Layer 7 of a small transformer language model trained on English Wikipedia (23 layers, counted from 0, width 64).
A neuron's activation on a vector x is GELU(weights . x + bias), where the dot is the dot product.

Input weights of the MLP neurons that the questions are about. A number n stands for (n - 128) times 0.006.
n5 (bias -0.054): 109, 148, 126, 164, 156, 105, 81, 151, 130, 97, 95, 157, 118, 118, 134, 138, 128, 125, 135, 58, 146, 108, 150, 160, 156, 181, 168, 92, 140, 84, 164, 133, 117, 171, 131, 126, 167, 143, 173, 73, 104, 94, 92, 141, 152, 90, 160, 151, 41, 134, 121, 105, 110, 149, 134, 197, 192, 145, 113, 114, 152, 45, 117, 101
n9 (bias -0.060): 160, 54, 182, 174, 107, 132, 162, 62, 130, 133, 165, 190, 140, 170, 119, 134, 152, 91, 90, 121, 98, 154, 149, 106, 151, 151, 70, 147, 178, 157, 58, 109, 135, 124, 110, 97, 163, 72, 136, 130, 184, 158, 116, 150, 171, 123, 136, 66, 107, 149, 144, 59, 173, 82, 133, 124, 116, 114, 106, 132, 114, 79, 165, 197
n12 (bias -0.038): 195, 124, 120, 121, 143, 128, 186, 127, 93, 155, 152, 180, 153, 145, 93, 97, 102, 148, 111, 67, 144, 107, 86, 167, 137, 112, 91, 158, 164, 111, 116, 85, 130, 131, 114, 146, 125, 136, 99, 152, 146, 63, 127, 128, 133, 192, 53, 115, 112, 128, 119, 122, 161, 124, 150, 103, 172, 149, 76, 138, 146, 144, 122, 148
n19 (bias -0.012): 128, 153, 142, 123, 126, 146, 76, 55, 162, 160, 198, 138, 49, 173, 98, 137, 109, 136, 118, 76, 100, 123, 98, 142, 146, 101, 168, 123, 141, 127, 125, 131, 151, 74, 141, 100, 88, 115, 156, 148, 187, 84, 134, 209, 168, 144, 132, 108, 128, 154, 155, 94, 145, 92, 132, 116, 173, 106, 96, 73, 182, 92, 81, 145
n22 (bias -0.093): 128, 95, 118, 116, 107, 181, 136, 85, 114, 153, 144, 72, 130, 169, 134, 174, 129, 162, 101, 137, 160, 157, 100, 120, 181, 152, 66, 98, 122, 148, 140, 129, 112, 125, 170, 142, 182, 127, 83, 63, 80, 146, 131, 123, 99, 151, 106, 152, 149, 192, 183, 118, 152, 198, 149, 98, 177, 120, 129, 140, 107, 71, 135, 140
n37 (bias -0.018): 115, 125, 137, 92, 88, 170, 79, 123, 111, 125, 111, 88, 149, 149, 118, 129, 122, 151, 130, 69, 171, 167, 106, 176, 118, 132, 174, 151, 95, 96, 144, 133, 93, 100, 162, 121, 170, 94, 139, 109, 134, 93, 142, 127, 155, 102, 120, 67, 66, 104, 90, 102, 125, 149, 160, 142, 154, 157, 141, 176, 201, 139, 206, 133
n39 (bias -0.030): 152, 68, 109, 115, 174, 123, 171, 141, 118, 152, 158, 128, 123, 160, 96, 131, 182, 166, 99, 137, 134, 85, 123, 127, 112, 146, 71, 145, 125, 137, 103, 65, 100, 112, 157, 115, 121, 95, 111, 142, 143, 103, 112, 138, 59, 179, 102, 152, 109, 143, 144, 189, 180, 164, 164, 124, 150, 172, 96, 128, 133, 137, 68, 152
n43 (bias -0.092): 192, 198, 195, 99, 142, 127, 59, 155, 170, 204, 148, 140, 79, 121, 124, 105, 57, 132, 134, 108, 131, 113, 134, 116, 159, 221, 155, 161, 212, 179, 70, 126, 127, 55, 133, 175, 174, 121, 122, 110, 62, 109, 97, 126, 114, 67, 72, 55, 124, 160, 158, 111, 148, 110, 155, 90, 165, 133, 116, 103, 109, 175, 178, 89
n45 (bias -0.055): 139, 93, 132, 91, 85, 142, 139, 115, 139, 142, 131, 100, 146, 159, 147, 86, 173, 155, 73, 143, 145, 131, 105, 89, 132, 137, 111, 153, 205, 154, 112, 106, 106, 137, 146, 63, 159, 83, 145, 130, 111, 139, 141, 139, 106, 157, 111, 110, 54, 151, 120, 77, 124, 186, 104, 89, 198, 155, 121, 125, 194, 122, 155, 165
n80 (bias -0.159): 180, 83, 208, 151, 68, 158, 68, 73, 133, 133, 110, 97, 122, 177, 69, 101, 179, 126, 84, 28, 156, 174, 113, 88, 214, 191, 139, 150, 133, 139, 94, 89, 123, 78, 157, 8, 215, 139, 194, 100, 77, 130, 99, 125, 160, 187, 119, 135, 63, 106, 207, 86, 178, 163, 82, 84, 206, 126, 114, 103, 207, 102, 172, 223
n116 (bias -0.069): 133, 169, 119, 188, 139, 172, 128, 134, 152, 127, 218, 89, 94, 239, 135, 142, 146, 145, 75, 65, 162, 144, 123, 209, 115, 161, 144, 134, 169, 108, 90, 50, 112, 102, 118, 69, 188, 118, 91, 116, 103, 56, 51, 156, 142, 139, 85, 208, 149, 157, 201, 60, 187, 172, 148, 186, 146, 183, 96, 112, 249, 109, 87, 131
n117 (bias -0.095): 134, 118, 124, 156, 182, 165, 133, 145, 166, 156, 131, 93, 93, 167, 154, 173, 136, 149, 83, 120, 131, 181, 75, 83, 73, 180, 167, 137, 132, 156, 128, 134, 99, 125, 107, 154, 126, 106, 117, 69, 110, 170, 145, 127, 113, 161, 105, 141, 106, 133, 123, 162, 142, 169, 210, 82, 133, 145, 103, 94, 169, 114, 154, 121
n123 (bias -0.048): 140, 148, 112, 178, 131, 143, 148, 69, 129, 113, 168, 105, 118, 127, 119, 134, 118, 91, 106, 123, 110, 198, 117, 66, 178, 98, 134, 150, 119, 141, 74, 136, 161, 91, 117, 55, 157, 125, 136, 136, 133, 187, 105, 126, 89, 126, 129, 149, 171, 155, 194, 159, 123, 192, 100, 95, 83, 161, 53, 90, 143, 142, 123, 185
n139 (bias -0.084): 205, 141, 173, 186, 132, 152, 102, 60, 157, 123, 181, 155, 133, 106, 139, 151, 144, 75, 117, 119, 105, 145, 106, 115, 148, 121, 117, 91, 187, 130, 120, 107, 147, 127, 117, 169, 120, 81, 88, 111, 137, 94, 125, 105, 117, 102, 139, 136, 141, 171, 113, 174, 126, 104, 93, 95, 138, 143, 122, 126, 104, 89, 161, 161
n163 (bias -0.043): 98, 160, 180, 138, 83, 113, 76, 136, 94, 115, 148, 106, 124, 120, 137, 71, 201, 129, 93, 86, 156, 172, 118, 130, 154, 168, 158, 147, 105, 67, 126, 141, 165, 102, 150, 80, 201, 113, 132, 91, 158, 156, 102, 160, 185, 128, 156, 211, 164, 144, 156, 68, 78, 125, 76, 120, 141, 133, 90, 145, 187, 100, 118, 108
n178 (bias -0.074): 155, 119, 168, 154, 147, 173, 93, 102, 143, 136, 135, 103, 146, 161, 152, 160, 146, 169, 80, 146, 115, 173, 93, 88, 123, 137, 164, 72, 133, 138, 116, 129, 68, 134, 143, 161, 184, 94, 178, 79, 114, 156, 88, 129, 96, 143, 121, 139, 149, 168, 192, 174, 138, 139, 93, 71, 151, 142, 127, 155, 152, 97, 175, 173
n192 (bias -0.062): 96, 102, 131, 188, 153, 148, 38, 101, 166, 176, 114, 141, 57, 142, 142, 116, 98, 91, 122, 179, 126, 185, 148, 160, 114, 96, 159, 110, 121, 113, 177, 77, 150, 76, 141, 90, 129, 139, 217, 113, 95, 79, 85, 136, 105, 98, 109, 97, 184, 163, 152, 119, 147, 86, 136, 165, 96, 107, 165, 164, 163, 122, 110, 182
n207 (bias -0.067): 153, 107, 116, 79, 90, 123, 140, 122, 125, 134, 132, 134, 122, 137, 192, 164, 115, 87, 90, 149, 174, 188, 73, 145, 101, 159, 113, 117, 112, 177, 121, 99, 125, 133, 104, 149, 88, 133, 120, 118, 138, 191, 88, 149, 93, 65, 90, 178, 150, 152, 139, 133, 158, 108, 104, 138, 121, 145, 131, 182, 114, 87, 171, 231
n211 (bias -0.051): 171, 96, 134, 151, 158, 179, 141, 147, 209, 124, 184, 162, 163, 119, 139, 165, 110, 105, 86, 134, 131, 104, 124, 91, 158, 133, 102, 126, 135, 106, 93, 110, 76, 135, 114, 140, 142, 103, 149, 97, 147, 147, 119, 158, 166, 127, 92, 105, 42, 149, 67, 119, 127, 136, 144, 84, 126, 140, 148, 181, 101, 123, 179, 114

Each question shows a token from some text and the vector x that enters the MLP there. A number n stands for (n - 128) times 0.048.

") ": 127, 139, 119, 122, 148, 146, 116, 128, 108, 115, 112, 86, 142, 115, 158, 135, 140, 141, 97, 132, 94, 138, 115, 120, 121, 115, 131, 135, 138, 127, 125, 152, 129, 109, 115, 137, 139, 143, 122, 215, 114, 133, 135, 96, 133, 149, 140, 130, 133, 133, 137, 126, 127, 119, 113, 124, 130, 122, 141, 114, 138, 120, 131, 130
Which three neurons fire most, strongest first? n123, n178, n45

"received ": 133, 152, 128, 104, 137, 147, 116, 139, 135, 132, 110, 94, 139, 105, 148, 139, 120, 141, 108, 137, 103, 113, 106, 130, 109, 128, 114, 141, 123, 128, 136, 155, 128, 112, 103, 131, 107, 144, 127, 221, 128, 148, 137, 88, 132, 140, 125, 123, 119, 134, 126, 107, 128, 121, 145, 133, 145, 107, 164, 106, 112, 126, 141, 107
The most active neuron and its activation: n43, at about 0.52

"took ": 132, 144, 137, 115, 138, 156, 128, 138, 130, 119, 119, 86, 132, 109, 163, 130, 137, 141, 91, 125, 111, 116, 124, 128, 114, 141, 104, 135, 129, 133, 134, 146, 126, 124, 100, 145, 125, 155, 119, 186, 114, 140, 145, 88, 139, 140, 121, 126, 125, 136, 120, 124, 142, 116, 136, 130, 153, 116, 153, 99, 98, 103, 130, 126
Which neuron lights up most? n117

"| ": 132, 136, 124, 131, 142, 147, 126, 130, 126, 115, 124, 88, 115, 126, 141, 126, 126, 139, 95, 129, 106, 104, 121, 128, 120, 138, 136, 137, 126, 122, 127, 139, 129, 121, 105, 140, 124, 153, 130, 230, 119, 127, 139, 100, 139, 142, 141, 134, 123, 126, 140, 131, 134, 124, 125, 128, 120, 127, 140, 129, 125, 118, 102, 121
Which neuron lights up most? n19

"ol ": 132, 128, 123, 124, 132, 152, 132, 119, 110, 113, 117, 86, 157, 129, 132, 138, 132, 140, 86, 124, 78, 133, 124, 120, 137, 138, 126, 127, 124, 135, 123, 136, 119, 126, 106, 132, 141, 140, 126, 202, 126, 129, 140, 87, 145, 152, 145, 121, 127, 133, 131, 130, 137, 121, 128, 118, 131, 113, 144, 120, 129, 116, 133, 143
Which neuron lights up most? n80

"Time ": 123, 137, 131, 126, 140, 148, 126, 120, 124, 107, 104, 93, 149, 100, 124, 128, 125, 141, 96, 154, 83, 103, 110, 124, 103, 139, 108, 118, 132, 116, 118, 142, 132, 128, 109, 152, 143, 131, 112, 210, 136, 134, 156, 82, 146, 152, 140, 143, 128, 129, 120, 135, 126, 144, 128, 119, 134, 116, 159, 138, 120, 118, 131, 124
The most active neuron and its activation: n139, at about 0.1

"able ": 144, 136, 124, 118, 137, 152, 126, 133, 129, 114, 120, 94, 153, 108, 139, 135, 132, 130, 97, 141, 96, 98, 109, 127, 119, 133, 105, 143, 118, 125, 123, 134, 124, 125, 108, 149, 120, 159, 107, 220, 138, 140, 142, 96, 150, 157, 134, 127, 114, 126, 124, 131, 137, 113, 130, 115, 129, 119, 156, 134, 104, 123, 133, 107
The most active neuron and its activation: n211, at about 1.1

"\n": 133, 121, 121, 118, 130, 138, 135, 134, 129, 113, 123, 96, 121, 104, 137, 117, 139, 139, 100, 145, 117, 122, 118, 133, 113, 128, 131, 148, 126, 123, 131, 146, 122, 130, 108, 132, 133, 143, 124, 239, 119, 131, 145, 86, 122, 144, 148, 130, 107, 122, 127, 125, 134, 131, 102, 113, 138, 120, 143, 110, 135, 129, 140, 136
Which neuron lights up most? n45

"\n\n": 126, 112, 125, 113, 136, 140, 118, 126, 128, 131, 116, 91, 102, 112, 129, 127, 145, 140, 101, 136, 112, 137, 120, 122, 108, 138, 126, 141, 124, 126, 131, 167, 123, 128, 103, 118, 126, 132, 128, 228, 123, 128, 156, 102, 139, 144, 144, 126, 130, 130, 121, 119, 130, 125, 113, 119, 135, 119, 151, 108, 144, 128, 137, 132
Which neuron lights up most? n45

"Pe": 117, 157, 130, 119, 135, 138, 127, 155, 121, 113, 119, 94, 129, 122, 160, 122, 126, 133, 97, 170, 95, 133, 131, 136, 108, 151, 126, 124, 94, 126, 134, 146, 126, 136, 91, 133, 111, 140, 128, 204, 115, 135, 137, 82, 144, 148, 162, 128, 128, 119, 147, 126, 136, 126, 115, 129, 137, 98, 152, 135, 95, 104, 126, 130
The most active neuron and its activation: n207, at about 0.18

"Mal": 114, 131, 110, 125, 143, 147, 136, 143, 117, 97, 110, 91, 146, 128, 123, 141, 124, 146, 97, 166, 89, 150, 117, 118, 113, 149, 132, 122, 113, 124, 130, 148, 119, 146, 93, 142, 103, 126, 141, 190, 123, 130, 145, 69, 115, 147, 168, 124, 132, 130, 131, 117, 130, 116, 116, 136, 131, 111, 161, 140, 119, 122, 123, 135
Which neuron lights up most? n178

"When ": 146, 113, 122, 115, 136, 153, 119, 165, 122, 128, 102, 87, 135, 118, 126, 142, 131, 139, 101, 136, 99, 115, 114, 125, 122, 131, 129, 122, 128, 139, 126, 157, 142, 131, 100, 138, 147, 135, 140, 209, 112, 124, 147, 105, 127, 140, 131, 125, 117, 131, 125, 132, 144, 122, 117, 134, 130, 106, 142, 104, 113, 112, 132, 129
Which neuron lights up most? n45

"Vol": 115, 141, 114, 117, 133, 145, 129, 142, 107, 113, 136, 93, 134, 107, 133, 122, 130, 141, 96, 159, 90, 130, 135, 113, 108, 147, 129, 116, 110, 135, 142, 167, 134, 136, 120, 130, 115, 116, 119, 198, 120, 130, 166, 73, 111, 138, 159, 138, 102, 128, 118, 136, 124, 109, 148, 141, 118, 119, 161, 129, 131, 112, 129, 135
The most active neuron and its activation: n117, at about 0.16

"on ": 134, 129, 105, 118, 154, 150, 137, 131, 102, 118, 112, 90, 135, 114, 141, 138, 126, 138, 87, 127, 116, 125, 116, 132, 131, 138, 118, 149, 129, 138, 134, 147, 139, 123, 101, 135, 136, 155, 133, 206, 120, 124, 139, 70, 119, 136, 138, 142, 121, 120, 132, 130, 138, 107, 131, 135, 135, 109, 151, 110, 109, 119, 131, 137
Which neuron lights up most? n12

", ": 142, 132, 126, 128, 140, 151, 112, 119, 112, 122, 107, 86, 130, 121, 138, 130, 136, 138, 92, 124, 107, 138, 123, 124, 129, 129, 134, 129, 127, 129, 127, 137, 124, 126, 111, 129, 137, 141, 137, 216, 112, 126, 147, 114, 133, 155, 139, 129, 127, 125, 130, 117, 131, 114, 122, 144, 130, 104, 140, 117, 133, 115, 132, 132
The most active neuron and its activation: n80, at about 1.8

"des": 120, 125, 133, 120, 141, 147, 114, 139, 126, 109, 112, 86, 159, 116, 136, 139, 130, 140, 88, 131, 117, 120, 132, 123, 104, 154, 132, 124, 113, 130, 132, 160, 116, 140, 87, 155, 156, 142, 125, 178, 112, 124, 141, 89, 139, 142, 166, 126, 119, 118, 124, 131, 133, 127, 128, 141, 149, 104, 143, 104, 127, 119, 139, 108
Which three neurons fire most, strongest first? n117, n5, n37

"ov": 143, 130, 99, 120, 142, 149, 125, 132, 132, 95, 113, 88, 151, 102, 151, 140, 131, 142, 87, 129, 91, 146, 145, 106, 133, 137, 147, 127, 114, 124, 137, 150, 136, 141, 102, 143, 120, 145, 117, 178, 109, 130, 142, 83, 129, 138, 180, 132, 109, 133, 123, 129, 126, 109, 127, 128, 136, 125, 140, 119, 125, 134, 129, 122
Which neuron lights up most? n117

"Original ": 131, 127, 123, 121, 143, 148, 136, 147, 125, 128, 108, 86, 143, 117, 128, 133, 127, 131, 87, 151, 93, 102, 131, 124, 125, 139, 126, 125, 118, 123, 123, 148, 122, 138, 110, 139, 133, 136, 129, 197, 133, 125, 159, 94, 146, 158, 124, 134, 104, 130, 120, 146, 136, 133, 137, 121, 122, 116, 160, 123, 96, 102, 130, 129
Which neuron lights up most? n211

"ra": 114, 158, 126, 114, 130, 139, 122, 142, 123, 98, 118, 89, 146, 106, 153, 128, 121, 137, 100, 123, 99, 145, 143, 131, 91, 153, 131, 114, 102, 128, 138, 170, 140, 121, 111, 148, 123, 143, 113, 201, 125, 125, 125, 109, 152, 135, 167, 131, 118, 122, 131, 122, 143, 109, 104, 140, 122, 115, 149, 126, 121, 121, 142, 130
Which neuron lights up most? n163

"). ": 124, 123, 120, 109, 147, 145, 107, 148, 111, 119, 125, 90, 130, 115, 130, 129, 139, 138, 100, 129, 99, 126, 116, 126, 114, 114, 133, 132, 135, 135, 131, 164, 125, 117, 124, 137, 131, 128, 124, 222, 123, 122, 151, 90, 125, 147, 147, 126, 127, 131, 138, 139, 131, 117, 112, 122, 151, 120, 143, 98, 136, 137, 127, 126
Which neuron lights up most? n45

"s": 132, 139, 120, 118, 140, 149, 105, 126, 119, 115, 122, 87, 134, 119, 120, 123, 130, 138, 82, 132, 87, 113, 132, 129, 137, 152, 131, 126, 128, 127, 135, 148, 129, 127, 107, 147, 152, 133, 115, 186, 114, 136, 140, 86, 141, 149, 175, 123, 125, 122, 127, 133, 137, 118, 121, 133, 150, 104, 144, 123, 134, 118, 134, 116
Which neuron lights up most? n80

" ": 146, 130, 125, 126, 139, 149, 130, 131, 114, 111, 118, 90, 160, 121, 138, 126, 133, 138, 92, 148, 94, 119, 115, 130, 120, 125, 109, 140, 122, 123, 118, 142, 129, 124, 98, 129, 119, 139, 113, 219, 134, 134, 144, 85, 156, 145, 155, 126, 121, 113, 131, 123, 138, 118, 130, 132, 108, 125, 146, 136, 125, 124, 125, 130
Which neuron lights up most? n9

"is": 120, 133, 118, 102, 139, 147, 118, 135, 129, 83, 116, 93, 154, 83, 152, 138, 125, 142, 96, 131, 116, 135, 111, 121, 113, 144, 134, 121, 125, 123, 140, 161, 122, 129, 113, 146, 137, 136, 119, 206, 125, 119, 142, 96, 139, 133, 173, 132, 123, 117, 134, 137, 125, 117, 107, 150, 145, 109, 143, 124, 113, 133, 135, 121
The most active neuron and its activation: n37, at about 0.11

"angu": 134, 139, 110, 133, 140, 143, 127, 152, 134, 80, 106, 93, 161, 103, 179, 136, 133, 146, 109, 131, 93, 127, 141, 127, 123, 136, 144, 112, 97, 123, 141, 150, 130, 129, 80, 138, 120, 151, 124, 195, 108, 127, 135, 73, 139, 137, 165, 120, 102, 132, 118, 155, 129, 114, 120, 134, 136, 118, 121, 128, 121, 123, 135, 121
The most active neuron and its activation: n5, at about 0.55

"Family": 111, 137, 127, 130, 129, 143, 117, 110, 129, 109, 113, 90, 141, 93, 125, 131, 114, 152, 107, 141, 112, 131, 124, 147, 95, 126, 133, 115, 114, 117, 140, 165, 130, 116, 106, 129, 164, 148, 127, 201, 123, 118, 156, 99, 142, 145, 142, 132, 141, 129, 124, 147, 120, 140, 132, 124, 129, 95, 153, 121, 121, 121, 134, 114
Which neuron lights up most? n37

"Pr": 127, 146, 124, 115, 132, 138, 134, 145, 122, 117, 110, 95, 145, 114, 163, 121, 122, 133, 88, 179, 66, 116, 131, 111, 109, 149, 140, 116, 94, 140, 132, 145, 124, 144, 101, 135, 110, 139, 125, 192, 121, 136, 152, 92, 106, 156, 165, 122, 130, 122, 131, 148, 135, 113, 130, 121, 133, 107, 145, 134, 130, 134, 119, 125
Which two neurons fire most, strongest first? n117, n178

"Over ": 144, 124, 126, 108, 143, 156, 124, 149, 122, 120, 112, 87, 133, 114, 122, 130, 131, 140, 99, 142, 112, 105, 108, 131, 124, 143, 118, 109, 122, 142, 125, 127, 140, 119, 104, 138, 127, 138, 142, 199, 119, 140, 152, 95, 125, 147, 137, 131, 118, 132, 132, 136, 146, 124, 123, 126, 143, 95, 161, 106, 115, 118, 124, 131
Which three neurons fire most, strongest first? n39, n45, n22